Layer 14 of a small transformer language model trained on English Wikipedia (21 layers, counted from 0, width 128).
A neuron's activation on a vector x is squared ReLU(weights . x), where the dot is the dot product.

Input weights of the MLP neurons that the questions are about. A number n stands for (n - 128) times 0.0056.
n8: 174, 146, 134, 149, 93, 136, 163, 123, 179, 93, 111, 119, 94, 159, 143, 88, 96, 192, 145, 154, 127, 129, 110, 113, 195, 147, 94, 127, 80, 131, 177, 125, 131, 96, 171, 154, 111, 87, 136, 142, 141, 175, 174, 28, 134, 176, 124, 109, 143, 157, 63, 99, 114, 124, 120, 130, 98, 135, 111, 89, 91, 193, 150, 164, 169, 141, 69, 109, 165, 129, 90, 121, 123, 171, 93, 68, 107, 96, 138, 187, 155, 85, 236, 164, 107, 121, 160, 74, 139, 143, 149, 167, 100, 118, 60, 136, 164, 143, 118, 147, 135, 105, 175, 100, 137, 126, 141, 133, 161, 163, 172, 152, 117, 151, 72, 100, 137, 111, 140, 143, 70, 113, 64, 126, 134, 101, 109, 123
n68: 108, 150, 119, 177, 114, 103, 189, 135, 41, 87, 181, 91, 104, 99, 155, 155, 120, 191, 180, 115, 101, 104, 183, 30, 118, 122, 190, 205, 130, 112, 98, 107, 146, 111, 119, 138, 164, 98, 176, 138, 140, 116, 115, 101, 96, 107, 128, 170, 49, 176, 145, 128, 151, 108, 154, 146, 125, 134, 143, 165, 219, 142, 130, 177, 98, 73, 145, 145, 74, 111, 144, 127, 111, 148, 119, 176, 66, 172, 131, 119, 127, 163, 96, 175, 193, 96, 69, 113, 77, 128, 102, 123, 137, 81, 71, 126, 102, 159, 150, 94, 136, 87, 198, 137, 157, 139, 81, 95, 137, 186, 176, 118, 84, 120, 109, 59, 143, 91, 136, 170, 176, 175, 186, 96, 75, 104, 25, 117
n91: 119, 144, 156, 131, 135, 136, 119, 167, 138, 107, 170, 110, 137, 123, 76, 187, 115, 134, 154, 113, 149, 125, 84, 141, 153, 127, 133, 130, 198, 147, 174, 162, 167, 111, 146, 166, 182, 126, 144, 132, 115, 181, 192, 135, 72, 176, 140, 90, 95, 136, 154, 96, 197, 147, 72, 109, 93, 63, 136, 78, 136, 35, 176, 130, 60, 186, 104, 61, 126, 144, 140, 93, 135, 135, 153, 158, 181, 134, 154, 115, 122, 102, 117, 120, 148, 136, 83, 139, 73, 125, 57, 161, 84, 111, 87, 71, 103, 184, 119, 138, 133, 135, 123, 105, 116, 142, 133, 169, 28, 101, 144, 78, 169, 92, 144, 126, 150, 100, 88, 151, 135, 99, 107, 180, 177, 151, 72, 102
n192: 177, 102, 131, 141, 138, 126, 129, 165, 171, 118, 125, 152, 163, 110, 112, 181, 148, 86, 117, 197, 139, 122, 153, 169, 88, 164, 117, 161, 65, 110, 150, 120, 146, 102, 194, 161, 123, 95, 127, 149, 157, 164, 134, 146, 93, 78, 171, 132, 76, 101, 79, 138, 120, 139, 146, 122, 145, 57, 93, 130, 122, 136, 124, 169, 147, 108, 90, 121, 155, 188, 67, 109, 71, 93, 56, 116, 187, 114, 95, 130, 193, 109, 142, 115, 119, 104, 111, 80, 73, 134, 191, 129, 133, 222, 75, 66, 162, 113, 197, 189, 152, 165, 169, 97, 158, 97, 97, 137, 78, 119, 145, 55, 61, 165, 139, 128, 133, 140, 104, 132, 130, 151, 109, 108, 133, 78, 100, 135
n217: 134, 113, 142, 117, 169, 181, 135, 167, 131, 77, 205, 163, 127, 116, 80, 160, 129, 98, 125, 65, 160, 115, 131, 93, 113, 145, 106, 78, 120, 157, 139, 112, 136, 96, 184, 208, 181, 90, 91, 184, 100, 123, 163, 186, 117, 135, 112, 136, 133, 103, 185, 57, 140, 154, 118, 108, 67, 166, 128, 97, 156, 169, 134, 134, 79, 203, 80, 84, 142, 108, 132, 79, 123, 152, 131, 91, 95, 169, 190, 103, 126, 127, 91, 157, 90, 183, 134, 110, 123, 104, 98, 147, 72, 176, 118, 97, 69, 145, 165, 158, 119, 118, 139, 208, 160, 165, 172, 142, 81, 81, 140, 111, 135, 105, 103, 143, 109, 123, 152, 156, 106, 139, 100, 83, 125, 144, 91, 143
n250: 108, 151, 136, 79, 176, 126, 134, 176, 93, 128, 107, 77, 107, 103, 167, 187, 148, 117, 106, 166, 108, 6, 185, 140, 107, 173, 188, 147, 166, 149, 147, 118, 175, 104, 68, 109, 108, 181, 68, 84, 90, 84, 183, 169, 182, 96, 74, 107, 95, 140, 135, 130, 75, 204, 167, 155, 135, 123, 149, 109, 212, 101, 95, 102, 115, 205, 174, 121, 91, 143, 133, 71, 121, 153, 159, 110, 199, 65, 134, 132, 157, 105, 123, 146, 67, 71, 134, 139, 75, 55, 170, 181, 175, 139, 106, 127, 155, 109, 110, 182, 65, 33, 129, 135, 142, 174, 100, 113, 62, 202, 141, 160, 61, 107, 105, 178, 126, 171, 107, 136, 97, 117, 158, 179, 73, 105, 140, 132
n301: 118, 138, 149, 148, 132, 197, 157, 142, 136, 109, 167, 128, 123, 99, 148, 136, 99, 145, 70, 124, 131, 122, 174, 126, 129, 169, 111, 159, 103, 131, 96, 188, 93, 145, 166, 130, 173, 125, 90, 105, 115, 144, 146, 112, 88, 176, 134, 133, 114, 135, 140, 108, 93, 143, 161, 124, 51, 136, 162, 125, 115, 184, 84, 101, 124, 82, 130, 13, 86, 89, 88, 143, 149, 167, 127, 70, 114, 167, 129, 135, 119, 61, 128, 125, 93, 146, 163, 166, 157, 126, 63, 184, 127, 176, 50, 134, 145, 165, 163, 141, 170, 119, 73, 69, 148, 150, 126, 180, 87, 117, 121, 140, 196, 104, 45, 167, 103, 169, 151, 168, 59, 67, 144, 173, 167, 165, 83, 123
n331: 86, 90, 132, 144, 99, 144, 129, 84, 180, 84, 104, 189, 61, 137, 89, 76, 148, 123, 134, 76, 94, 77, 129, 181, 149, 126, 121, 128, 156, 152, 105, 134, 164, 160, 114, 123, 153, 157, 129, 148, 116, 99, 212, 184, 168, 161, 94, 118, 169, 118, 151, 143, 132, 174, 104, 152, 118, 56, 98, 156, 105, 106, 136, 135, 135, 175, 112, 155, 119, 128, 88, 166, 127, 114, 162, 73, 90, 137, 139, 127, 110, 169, 154, 103, 121, 116, 120, 153, 98, 101, 74, 183, 122, 92, 149, 137, 142, 111, 130, 78, 122, 131, 152, 111, 157, 120, 157, 90, 137, 141, 170, 107, 116, 123, 95, 123, 181, 194, 128, 130, 146, 123, 132, 115, 125, 172, 114, 152
n346: 158, 121, 136, 75, 137, 150, 138, 145, 131, 119, 141, 153, 149, 188, 135, 146, 139, 145, 133, 145, 80, 77, 180, 120, 113, 138, 215, 162, 196, 161, 93, 129, 146, 167, 172, 155, 89, 48, 158, 117, 145, 195, 147, 87, 106, 55, 219, 51, 134, 134, 102, 94, 105, 150, 84, 155, 117, 59, 64, 115, 184, 142, 168, 141, 111, 193, 87, 83, 151, 76, 43, 113, 130, 125, 187, 109, 93, 124, 127, 106, 169, 75, 223, 78, 130, 127, 96, 123, 153, 68, 159, 92, 126, 108, 114, 64, 150, 135, 105, 127, 120, 167, 153, 81, 117, 127, 124, 145, 197, 68, 118, 167, 165, 101, 149, 59, 115, 180, 122, 109, 112, 133, 103, 46, 74, 184, 163, 206
n444: 164, 93, 100, 112, 198, 109, 135, 96, 117, 154, 159, 170, 168, 81, 141, 147, 129, 92, 118, 152, 98, 147, 135, 162, 123, 72, 107, 136, 163, 89, 144, 140, 152, 149, 183, 129, 125, 142, 137, 140, 142, 99, 136, 122, 152, 57, 133, 146, 105, 197, 108, 130, 103, 103, 109, 167, 84, 155, 118, 82, 109, 110, 160, 94, 157, 123, 112, 118, 110, 76, 189, 133, 91, 144, 59, 173, 144, 136, 181, 164, 125, 187, 119, 66, 69, 118, 117, 183, 113, 120, 117, 109, 93, 124, 91, 203, 121, 149, 62, 165, 153, 103, 189, 101, 106, 150, 185, 123, 110, 71, 157, 129, 175, 147, 108, 69, 100, 142, 85, 124, 129, 145, 92, 90, 136, 143, 108, 97
n474: 107, 98, 68, 145, 96, 99, 167, 135, 133, 108, 133, 48, 219, 77, 165, 143, 126, 146, 158, 145, 76, 162, 123, 109, 168, 101, 88, 125, 171, 67, 162, 94, 139, 155, 125, 106, 140, 111, 107, 95, 122, 142, 155, 91, 132, 200, 152, 81, 146, 122, 134, 126, 141, 166, 108, 151, 94, 141, 194, 148, 149, 135, 133, 134, 127, 171, 77, 105, 142, 105, 125, 73, 109, 108, 121, 122, 137, 166, 151, 195, 143, 70, 133, 179, 73, 165, 96, 148, 91, 164, 110, 156, 149, 87, 112, 146, 154, 70, 157, 154, 106, 158, 121, 128, 150, 93, 121, 212, 133, 177, 84, 112, 118, 214, 113, 81, 119, 118, 137, 123, 158, 97, 103, 126, 186, 160, 92, 107

Each question shows a token from some text and the vector x that enters the MLP there. A number n stands for (n - 128) times 0.048.

" from": 122, 109, 144, 156, 135, 125, 114, 94, 103, 123, 103, 172, 113, 105, 132, 99, 85, 119, 85, 134, 137, 171, 108, 99, 107, 134, 116, 149, 138, 138, 109, 116, 169, 144, 180, 125, 118, 154, 128, 117, 132, 81, 148, 148, 120, 110, 125, 140, 96, 108, 144, 99, 137, 91, 86, 118, 104, 152, 113, 176, 99, 130, 111, 139, 140, 119, 120, 157, 175, 169, 144, 123, 121, 141, 103, 76, 141, 155, 142, 93, 154, 115, 68, 95, 129, 95, 177, 139, 148, 151, 131, 132, 112, 79, 98, 127, 162, 124, 166, 143, 125, 162, 169, 108, 140, 103, 82, 143, 161, 120, 112, 133, 141, 120, 168, 134, 127, 100, 111, 106, 174, 152, 144, 173, 136, 178, 158, 128
Which three neurons fire most, strongest first? n192, n444, n331

" there": 120, 71, 141, 140, 157, 109, 119, 139, 154, 115, 140, 94, 139, 142, 130, 132, 84, 154, 129, 137, 126, 136, 108, 106, 155, 140, 112, 133, 133, 171, 95, 75, 148, 100, 143, 131, 120, 131, 87, 118, 91, 130, 126, 103, 110, 143, 79, 132, 110, 156, 150, 141, 90, 104, 131, 115, 117, 191, 111, 185, 100, 112, 100, 127, 132, 135, 149, 138, 151, 161, 142, 125, 135, 145, 108, 67, 113, 121, 124, 90, 136, 117, 139, 85, 151, 109, 187, 152, 148, 134, 103, 89, 124, 115, 129, 151, 134, 147, 184, 101, 133, 178, 144, 55, 131, 83, 87, 149, 173, 139, 131, 147, 135, 104, 136, 153, 132, 105, 160, 86, 127, 144, 170, 139, 121, 197, 161, 111
Which neuron lights up most? n301

" for": 99, 130, 140, 132, 143, 113, 127, 115, 100, 153, 106, 154, 140, 131, 159, 101, 79, 136, 97, 135, 165, 162, 125, 109, 141, 108, 113, 160, 119, 113, 104, 121, 185, 120, 141, 118, 129, 130, 104, 127, 140, 109, 110, 118, 141, 94, 108, 127, 125, 110, 103, 97, 131, 96, 87, 150, 128, 152, 94, 140, 93, 127, 134, 147, 117, 132, 119, 168, 180, 150, 127, 114, 110, 137, 131, 67, 141, 176, 144, 97, 157, 93, 101, 91, 117, 94, 156, 146, 114, 150, 136, 144, 130, 96, 136, 129, 156, 114, 207, 143, 123, 180, 136, 108, 141, 68, 109, 148, 161, 120, 106, 139, 142, 104, 169, 123, 99, 95, 110, 112, 144, 147, 156, 192, 126, 167, 180, 152
Which two neurons fire most, strongest first? n192, n474

"I": 100, 122, 134, 144, 166, 164, 102, 146, 124, 93, 133, 145, 108, 127, 107, 137, 163, 86, 156, 102, 136, 146, 123, 136, 139, 121, 111, 159, 116, 209, 132, 158, 151, 92, 147, 101, 107, 128, 42, 141, 124, 135, 153, 120, 97, 126, 103, 124, 99, 139, 91, 134, 136, 54, 159, 102, 174, 166, 120, 132, 86, 131, 117, 115, 152, 139, 131, 141, 184, 143, 121, 132, 157, 156, 139, 92, 150, 139, 134, 108, 143, 94, 81, 106, 156, 105, 125, 138, 129, 157, 122, 83, 73, 130, 145, 117, 114, 134, 181, 120, 151, 172, 139, 83, 143, 114, 119, 114, 144, 159, 114, 144, 137, 116, 122, 159, 135, 92, 116, 118, 91, 122, 147, 147, 144, 156, 123, 110
Which neuron lights up most? n301

" rem": 110, 113, 143, 141, 137, 134, 84, 74, 132, 132, 112, 109, 155, 100, 128, 97, 92, 152, 126, 136, 166, 147, 111, 140, 121, 139, 132, 158, 127, 133, 130, 133, 117, 115, 139, 88, 111, 148, 70, 105, 84, 123, 180, 126, 126, 88, 94, 91, 124, 113, 115, 121, 132, 117, 117, 137, 154, 173, 111, 171, 140, 144, 123, 153, 98, 113, 135, 157, 171, 165, 130, 122, 136, 112, 78, 91, 130, 135, 133, 105, 149, 118, 88, 128, 162, 130, 142, 141, 159, 142, 119, 106, 126, 127, 135, 132, 126, 140, 175, 144, 122, 150, 144, 140, 138, 154, 39, 125, 191, 160, 100, 134, 116, 138, 149, 138, 132, 125, 182, 76, 171, 94, 142, 156, 122, 116, 138, 95
Which neuron lights up most? n474

"\"": 125, 116, 121, 144, 132, 124, 120, 169, 138, 120, 140, 158, 153, 149, 99, 102, 106, 159, 133, 117, 150, 139, 121, 106, 94, 82, 113, 146, 162, 183, 151, 97, 125, 105, 177, 118, 146, 137, 83, 126, 105, 104, 132, 87, 128, 164, 104, 120, 92, 126, 123, 126, 93, 135, 74, 127, 112, 174, 124, 152, 74, 116, 116, 161, 144, 132, 116, 206, 133, 139, 153, 120, 131, 140, 119, 81, 115, 106, 118, 76, 110, 117, 91, 119, 111, 129, 209, 143, 127, 130, 161, 134, 96, 92, 121, 180, 147, 146, 125, 123, 134, 145, 195, 133, 119, 111, 131, 137, 128, 130, 118, 129, 134, 78, 174, 129, 113, 92, 155, 114, 175, 132, 114, 150, 132, 163, 92, 165
Which three neurons fire most, strongest first? n217, n8, n444

"ific": 138, 183, 123, 132, 142, 114, 128, 134, 154, 142, 105, 124, 109, 110, 133, 148, 68, 161, 131, 112, 123, 218, 132, 111, 102, 132, 107, 162, 161, 147, 145, 154, 141, 102, 123, 130, 139, 133, 105, 120, 136, 98, 146, 158, 146, 132, 138, 86, 84, 94, 136, 120, 117, 58, 95, 112, 119, 149, 108, 99, 110, 147, 127, 137, 132, 115, 178, 132, 142, 136, 143, 104, 142, 100, 120, 108, 92, 101, 139, 128, 106, 100, 118, 154, 117, 135, 136, 173, 160, 132, 177, 97, 131, 92, 128, 139, 138, 89, 201, 146, 115, 112, 129, 119, 117, 106, 102, 127, 168, 110, 117, 122, 168, 89, 158, 165, 108, 103, 151, 104, 137, 133, 171, 153, 123, 164, 131, 100
Which neuron lights up most? n301

"ire": 131, 135, 111, 132, 164, 129, 136, 125, 154, 99, 121, 153, 119, 132, 72, 125, 106, 97, 130, 148, 143, 156, 159, 110, 149, 81, 85, 138, 161, 171, 124, 150, 105, 143, 155, 107, 148, 123, 89, 136, 112, 129, 122, 121, 136, 137, 105, 133, 129, 107, 148, 158, 131, 106, 59, 167, 133, 111, 126, 161, 40, 135, 106, 125, 163, 148, 131, 148, 138, 200, 124, 124, 179, 155, 162, 91, 147, 115, 155, 94, 114, 85, 113, 103, 127, 119, 117, 160, 126, 80, 120, 78, 115, 92, 152, 122, 137, 112, 170, 111, 102, 126, 138, 122, 110, 119, 151, 160, 134, 147, 106, 145, 131, 88, 155, 123, 135, 109, 148, 97, 155, 145, 124, 191, 118, 136, 115, 160
Which neuron lights up most? n331

"if": 141, 179, 145, 155, 147, 121, 149, 151, 119, 96, 93, 107, 150, 159, 143, 132, 115, 82, 131, 98, 154, 122, 163, 116, 79, 82, 145, 139, 125, 188, 117, 117, 137, 130, 127, 78, 119, 167, 109, 92, 135, 141, 157, 122, 135, 107, 102, 118, 111, 97, 125, 94, 86, 90, 84, 118, 108, 138, 146, 102, 105, 119, 105, 120, 145, 143, 172, 119, 138, 154, 147, 141, 154, 132, 131, 113, 164, 93, 129, 141, 103, 113, 75, 157, 137, 114, 164, 147, 128, 105, 136, 104, 133, 121, 101, 136, 126, 79, 170, 137, 123, 141, 162, 139, 101, 167, 139, 169, 167, 134, 106, 134, 130, 87, 145, 136, 147, 124, 132, 57, 174, 137, 151, 168, 91, 148, 128, 160
Which neuron lights up most? n250

"ip": 121, 151, 147, 109, 147, 140, 100, 100, 147, 110, 111, 90, 154, 108, 150, 109, 109, 102, 145, 172, 141, 130, 137, 122, 165, 113, 125, 76, 153, 150, 115, 166, 95, 159, 160, 123, 128, 152, 89, 87, 136, 134, 156, 72, 112, 134, 114, 110, 129, 97, 116, 120, 128, 73, 110, 116, 114, 139, 128, 115, 110, 126, 127, 142, 162, 94, 87, 121, 167, 133, 126, 142, 191, 156, 126, 129, 111, 78, 143, 120, 138, 102, 103, 125, 112, 85, 166, 125, 170, 130, 136, 152, 98, 127, 91, 125, 173, 146, 94, 97, 155, 130, 175, 113, 135, 126, 149, 142, 136, 152, 149, 128, 158, 104, 145, 153, 128, 110, 129, 111, 184, 142, 127, 160, 108, 191, 133, 75
Which neuron lights up most? n8

"and": 138, 113, 111, 133, 182, 139, 136, 182, 164, 109, 121, 123, 84, 126, 110, 159, 99, 133, 131, 125, 156, 166, 120, 127, 168, 106, 91, 134, 121, 147, 89, 154, 90, 143, 161, 120, 138, 100, 132, 120, 122, 94, 124, 118, 165, 114, 103, 127, 107, 104, 154, 127, 135, 99, 123, 131, 139, 152, 162, 117, 86, 126, 103, 132, 102, 122, 161, 54, 161, 180, 103, 132, 171, 119, 104, 88, 131, 112, 142, 82, 161, 118, 105, 80, 156, 166, 146, 176, 106, 128, 172, 115, 152, 122, 109, 172, 159, 134, 122, 93, 137, 100, 110, 89, 109, 129, 107, 161, 151, 156, 133, 138, 123, 89, 149, 130, 146, 96, 153, 122, 128, 121, 120, 143, 118, 140, 147, 100
Which neuron lights up most? n301

"L": 94, 133, 121, 153, 156, 147, 111, 108, 85, 126, 100, 171, 96, 144, 109, 139, 82, 101, 142, 133, 117, 159, 120, 138, 135, 135, 123, 107, 112, 153, 130, 98, 140, 121, 128, 129, 112, 139, 86, 77, 126, 171, 167, 136, 142, 140, 127, 117, 103, 104, 95, 127, 129, 105, 114, 132, 159, 198, 124, 143, 120, 168, 145, 110, 145, 117, 147, 118, 170, 147, 130, 78, 100, 187, 136, 105, 130, 97, 153, 83, 116, 101, 88, 101, 135, 79, 144, 160, 144, 161, 120, 80, 134, 135, 163, 146, 120, 134, 177, 131, 157, 160, 163, 121, 144, 115, 116, 115, 172, 136, 150, 155, 134, 124, 114, 150, 119, 92, 157, 129, 148, 142, 90, 135, 88, 121, 134, 68
The most active neuron and its activation: n8, at about 1.7

" number": 139, 159, 147, 153, 168, 147, 119, 107, 130, 103, 125, 166, 136, 140, 102, 104, 74, 147, 145, 114, 145, 138, 163, 112, 105, 124, 91, 134, 137, 150, 101, 61, 153, 100, 124, 134, 185, 129, 80, 138, 107, 113, 99, 144, 174, 125, 105, 116, 101, 129, 141, 109, 133, 100, 93, 110, 92, 177, 117, 144, 103, 146, 122, 157, 148, 120, 146, 108, 188, 137, 132, 78, 126, 157, 86, 82, 141, 137, 140, 98, 147, 116, 57, 109, 102, 120, 142, 144, 89, 157, 156, 93, 119, 110, 137, 148, 167, 130, 155, 143, 123, 130, 158, 145, 133, 82, 131, 140, 137, 127, 104, 119, 149, 113, 151, 135, 132, 120, 132, 127, 193, 124, 105, 152, 155, 204, 128, 95
Which neuron lights up most? n217

"K": 118, 95, 112, 170, 91, 151, 127, 118, 151, 94, 104, 164, 135, 143, 148, 96, 92, 149, 149, 127, 138, 163, 125, 129, 149, 116, 112, 118, 102, 172, 153, 101, 153, 125, 133, 144, 176, 110, 103, 139, 136, 120, 161, 110, 123, 117, 124, 96, 107, 129, 107, 138, 142, 77, 90, 132, 142, 146, 109, 100, 88, 157, 136, 127, 137, 124, 112, 163, 137, 132, 116, 125, 154, 139, 165, 151, 134, 101, 124, 105, 132, 108, 78, 71, 137, 106, 150, 141, 117, 119, 151, 108, 122, 121, 118, 169, 179, 181, 173, 85, 95, 118, 156, 128, 111, 141, 139, 125, 158, 147, 142, 123, 104, 106, 168, 106, 89, 100, 136, 78, 163, 83, 146, 186, 134, 186, 165, 91
Which neuron lights up most? n8

",": 133, 107, 126, 154, 187, 129, 140, 134, 110, 153, 135, 191, 106, 112, 110, 109, 110, 127, 131, 116, 124, 142, 132, 138, 121, 104, 114, 169, 151, 169, 135, 135, 148, 111, 173, 97, 162, 139, 132, 99, 105, 103, 149, 135, 135, 113, 80, 115, 86, 109, 135, 151, 118, 127, 42, 118, 137, 179, 118, 161, 93, 63, 128, 132, 145, 136, 132, 176, 144, 169, 131, 151, 113, 142, 120, 88, 100, 116, 121, 68, 134, 127, 97, 98, 132, 101, 162, 134, 169, 126, 130, 151, 97, 81, 114, 161, 179, 124, 108, 131, 107, 125, 175, 86, 118, 98, 114, 140, 169, 134, 116, 135, 131, 92, 142, 133, 123, 98, 128, 100, 173, 122, 131, 160, 125, 188, 121, 160
Which two neurons fire most, strongest first? n331, n444

"ro": 116, 120, 137, 143, 159, 126, 100, 89, 139, 114, 150, 95, 161, 124, 111, 139, 118, 123, 129, 105, 164, 172, 114, 109, 96, 127, 142, 131, 115, 164, 86, 112, 132, 112, 124, 114, 101, 142, 139, 113, 120, 150, 142, 80, 169, 99, 153, 129, 126, 119, 141, 119, 114, 65, 153, 106, 149, 162, 141, 137, 123, 136, 130, 138, 145, 108, 115, 122, 156, 152, 114, 155, 125, 130, 94, 93, 145, 114, 146, 144, 148, 97, 150, 120, 176, 128, 143, 136, 142, 156, 76, 122, 142, 101, 151, 126, 149, 139, 144, 102, 139, 98, 137, 124, 108, 111, 100, 145, 213, 173, 84, 150, 128, 134, 173, 114, 142, 64, 138, 92, 160, 142, 135, 92, 77, 164, 145, 97
Which three neurons fire most, strongest first? n68, n346, n8

".": 122, 109, 129, 134, 123, 113, 137, 110, 136, 141, 155, 167, 146, 137, 133, 102, 117, 131, 120, 109, 154, 166, 123, 105, 117, 110, 123, 159, 169, 136, 113, 111, 133, 115, 198, 128, 134, 165, 100, 125, 128, 122, 130, 125, 127, 112, 112, 132, 76, 98, 110, 138, 126, 92, 81, 127, 168, 191, 100, 142, 115, 145, 119, 140, 113, 142, 113, 127, 163, 139, 131, 116, 117, 147, 136, 114, 136, 125, 132, 88, 121, 137, 105, 80, 133, 136, 158, 143, 144, 136, 132, 70, 124, 65, 74, 143, 151, 97, 203, 142, 129, 152, 197, 81, 170, 98, 74, 133, 157, 134, 107, 109, 123, 82, 161, 140, 120, 62, 121, 122, 147, 144, 138, 161, 135, 176, 138, 124
Which three neurons fire most, strongest first? n68, n192, n444

"P": 94, 115, 134, 140, 149, 140, 102, 110, 92, 121, 127, 123, 130, 151, 112, 113, 97, 95, 159, 94, 109, 161, 104, 145, 149, 142, 125, 123, 111, 137, 109, 131, 139, 126, 155, 100, 138, 154, 63, 105, 124, 146, 136, 111, 145, 102, 135, 110, 111, 101, 126, 125, 150, 80, 107, 135, 143, 176, 108, 139, 131, 144, 139, 142, 134, 139, 128, 157, 191, 124, 152, 128, 142, 161, 128, 111, 163, 105, 110, 82, 123, 107, 53, 100, 129, 88, 151, 152, 153, 132, 120, 97, 109, 120, 125, 152, 130, 149, 194, 139, 204, 168, 116, 147, 127, 124, 93, 133, 168, 157, 115, 99, 134, 126, 134, 173, 120, 122, 141, 114, 125, 116, 141, 153, 137, 135, 143, 37
Which neuron lights up most? n301

"use": 137, 128, 122, 150, 162, 152, 170, 87, 151, 113, 131, 139, 120, 152, 110, 98, 136, 126, 173, 141, 118, 162, 154, 121, 149, 109, 107, 154, 127, 180, 128, 117, 125, 158, 95, 86, 139, 154, 62, 149, 104, 119, 147, 120, 137, 141, 114, 98, 110, 132, 166, 110, 134, 104, 111, 129, 108, 145, 156, 126, 114, 150, 125, 110, 139, 120, 136, 158, 133, 187, 122, 81, 147, 134, 141, 92, 135, 115, 130, 75, 170, 87, 92, 84, 124, 116, 157, 148, 93, 97, 124, 76, 129, 105, 138, 121, 122, 88, 160, 124, 90, 94, 146, 107, 139, 126, 148, 155, 147, 147, 133, 137, 150, 102, 146, 139, 145, 128, 145, 51, 147, 159, 113, 195, 107, 161, 144, 89
Which neuron lights up most? n250

"w": 133, 112, 121, 141, 137, 153, 143, 138, 146, 96, 163, 125, 147, 117, 149, 128, 96, 126, 123, 97, 100, 173, 133, 91, 117, 36, 120, 139, 158, 189, 134, 149, 106, 131, 130, 92, 153, 136, 112, 149, 114, 138, 134, 119, 149, 112, 104, 121, 124, 88, 134, 128, 155, 96, 107, 139, 147, 167, 160, 116, 100, 125, 131, 121, 131, 157, 140, 87, 215, 160, 116, 149, 149, 127, 93, 115, 96, 95, 172, 86, 129, 146, 95, 79, 129, 90, 135, 177, 86, 114, 152, 130, 98, 125, 111, 115, 136, 171, 146, 113, 108, 118, 147, 118, 107, 129, 141, 113, 178, 115, 113, 120, 138, 138, 117, 124, 152, 79, 160, 108, 148, 142, 151, 147, 116, 151, 149, 121
Which two neurons fire most, strongest first? n444, n217

" W": 128, 127, 154, 125, 144, 161, 108, 154, 118, 78, 120, 142, 98, 144, 114, 122, 102, 87, 163, 146, 115, 142, 141, 154, 119, 117, 96, 146, 119, 122, 115, 116, 175, 104, 153, 135, 114, 143, 103, 156, 104, 189, 125, 123, 169, 138, 99, 146, 121, 94, 104, 111, 136, 107, 144, 138, 128, 180, 139, 93, 92, 119, 142, 166, 138, 143, 130, 113, 169, 137, 97, 151, 145, 175, 88, 103, 131, 75, 193, 91, 106, 134, 94, 114, 141, 72, 112, 161, 131, 103, 162, 92, 143, 92, 140, 142, 145, 150, 135, 106, 138, 153, 143, 156, 88, 116, 119, 127, 140, 117, 124, 123, 141, 115, 133, 129, 133, 109, 122, 114, 162, 115, 100, 192, 111, 127, 146, 97
Which neuron lights up most? n8

"or": 113, 181, 130, 155, 161, 148, 140, 102, 172, 120, 147, 128, 126, 161, 114, 128, 123, 129, 159, 151, 132, 122, 118, 117, 132, 52, 95, 129, 157, 187, 111, 114, 137, 134, 147, 146, 124, 163, 132, 96, 117, 125, 91, 98, 143, 126, 113, 138, 122, 112, 143, 139, 111, 86, 75, 155, 143, 141, 161, 166, 88, 125, 106, 122, 183, 131, 110, 135, 176, 163, 146, 131, 110, 144, 84, 84, 131, 132, 136, 92, 139, 110, 118, 149, 108, 140, 70, 153, 84, 135, 137, 80, 129, 101, 116, 90, 129, 133, 169, 148, 98, 112, 118, 88, 134, 122, 113, 145, 135, 117, 104, 110, 109, 83, 136, 150, 183, 102, 137, 118, 176, 132, 116, 164, 136, 152, 134, 164
Which neuron lights up most? n474

"ot": 127, 128, 139, 171, 103, 147, 121, 175, 142, 119, 122, 111, 97, 146, 132, 135, 147, 117, 136, 90, 145, 155, 139, 128, 133, 113, 148, 136, 126, 153, 99, 98, 134, 102, 153, 103, 153, 130, 79, 121, 131, 136, 79, 139, 128, 88, 111, 94, 113, 84, 157, 123, 118, 79, 115, 140, 122, 169, 108, 159, 163, 110, 123, 166, 128, 127, 159, 103, 118, 205, 165, 140, 123, 125, 111, 77, 124, 135, 123, 102, 163, 99, 60, 121, 112, 104, 122, 145, 135, 124, 163, 55, 121, 89, 126, 145, 126, 122, 167, 125, 151, 138, 115, 128, 161, 108, 135, 143, 163, 134, 91, 158, 117, 126, 187, 142, 125, 143, 131, 96, 148, 128, 159, 131, 100, 162, 138, 94
Which neuron lights up most? n68

" The": 93, 96, 157, 116, 200, 113, 101, 133, 106, 139, 116, 181, 118, 116, 124, 97, 114, 137, 136, 159, 150, 206, 140, 123, 154, 111, 87, 144, 125, 141, 73, 127, 157, 136, 148, 123, 133, 151, 79, 136, 151, 123, 111, 128, 114, 109, 126, 134, 107, 117, 120, 136, 153, 101, 112, 134, 151, 99, 94, 129, 77, 120, 146, 148, 126, 154, 135, 153, 141, 136, 110, 95, 141, 174, 127, 87, 108, 129, 124, 90, 116, 82, 84, 91, 130, 110, 157, 179, 169, 135, 157, 113, 125, 96, 136, 85, 182, 132, 172, 106, 148, 156, 134, 125, 128, 102, 129, 152, 137, 169, 107, 121, 121, 93, 128, 147, 135, 143, 148, 105, 121, 129, 126, 180, 103, 143, 153, 92
Which three neurons fire most, strongest first? n331, n192, n301

"ated": 122, 136, 125, 127, 185, 165, 112, 152, 124, 114, 155, 184, 121, 152, 141, 150, 121, 155, 131, 76, 138, 154, 74, 99, 124, 95, 140, 152, 128, 138, 113, 138, 132, 133, 149, 93, 125, 140, 111, 156, 122, 106, 108, 114, 110, 127, 102, 121, 97, 66, 138, 95, 83, 125, 119, 128, 161, 154, 102, 152, 113, 129, 109, 161, 101, 113, 151, 121, 134, 139, 154, 135, 129, 148, 113, 87, 116, 127, 133, 113, 169, 94, 168, 74, 112, 130, 137, 137, 164, 132, 104, 70, 94, 127, 130, 116, 133, 140, 152, 107, 135, 138, 168, 146, 177, 107, 72, 120, 159, 101, 137, 118, 124, 77, 153, 121, 151, 90, 146, 94, 160, 139, 143, 154, 131, 176, 179, 115
The most active neuron and its activation: n346, at about 8.9

" song": 120, 139, 157, 102, 164, 130, 109, 158, 134, 90, 125, 151, 143, 144, 109, 118, 63, 149, 128, 128, 183, 119, 124, 135, 117, 95, 112, 125, 133, 137, 144, 105, 132, 132, 155, 111, 143, 120, 64, 117, 124, 132, 153, 105, 117, 133, 95, 127, 95, 112, 141, 120, 117, 112, 88, 128, 120, 140, 131, 133, 104, 117, 120, 170, 141, 119, 150, 141, 99, 139, 121, 121, 164, 151, 81, 48, 121, 134, 122, 114, 132, 136, 97, 87, 137, 145, 167, 188, 142, 155, 173, 134, 106, 109, 101, 170, 129, 156, 141, 110, 149, 137, 145, 126, 96, 97, 115, 120, 180, 143, 91, 108, 146, 86, 201, 153, 146, 104, 124, 110, 133, 127, 123, 148, 165, 168, 139, 120
Which two neurons fire most, strongest first? n301, n91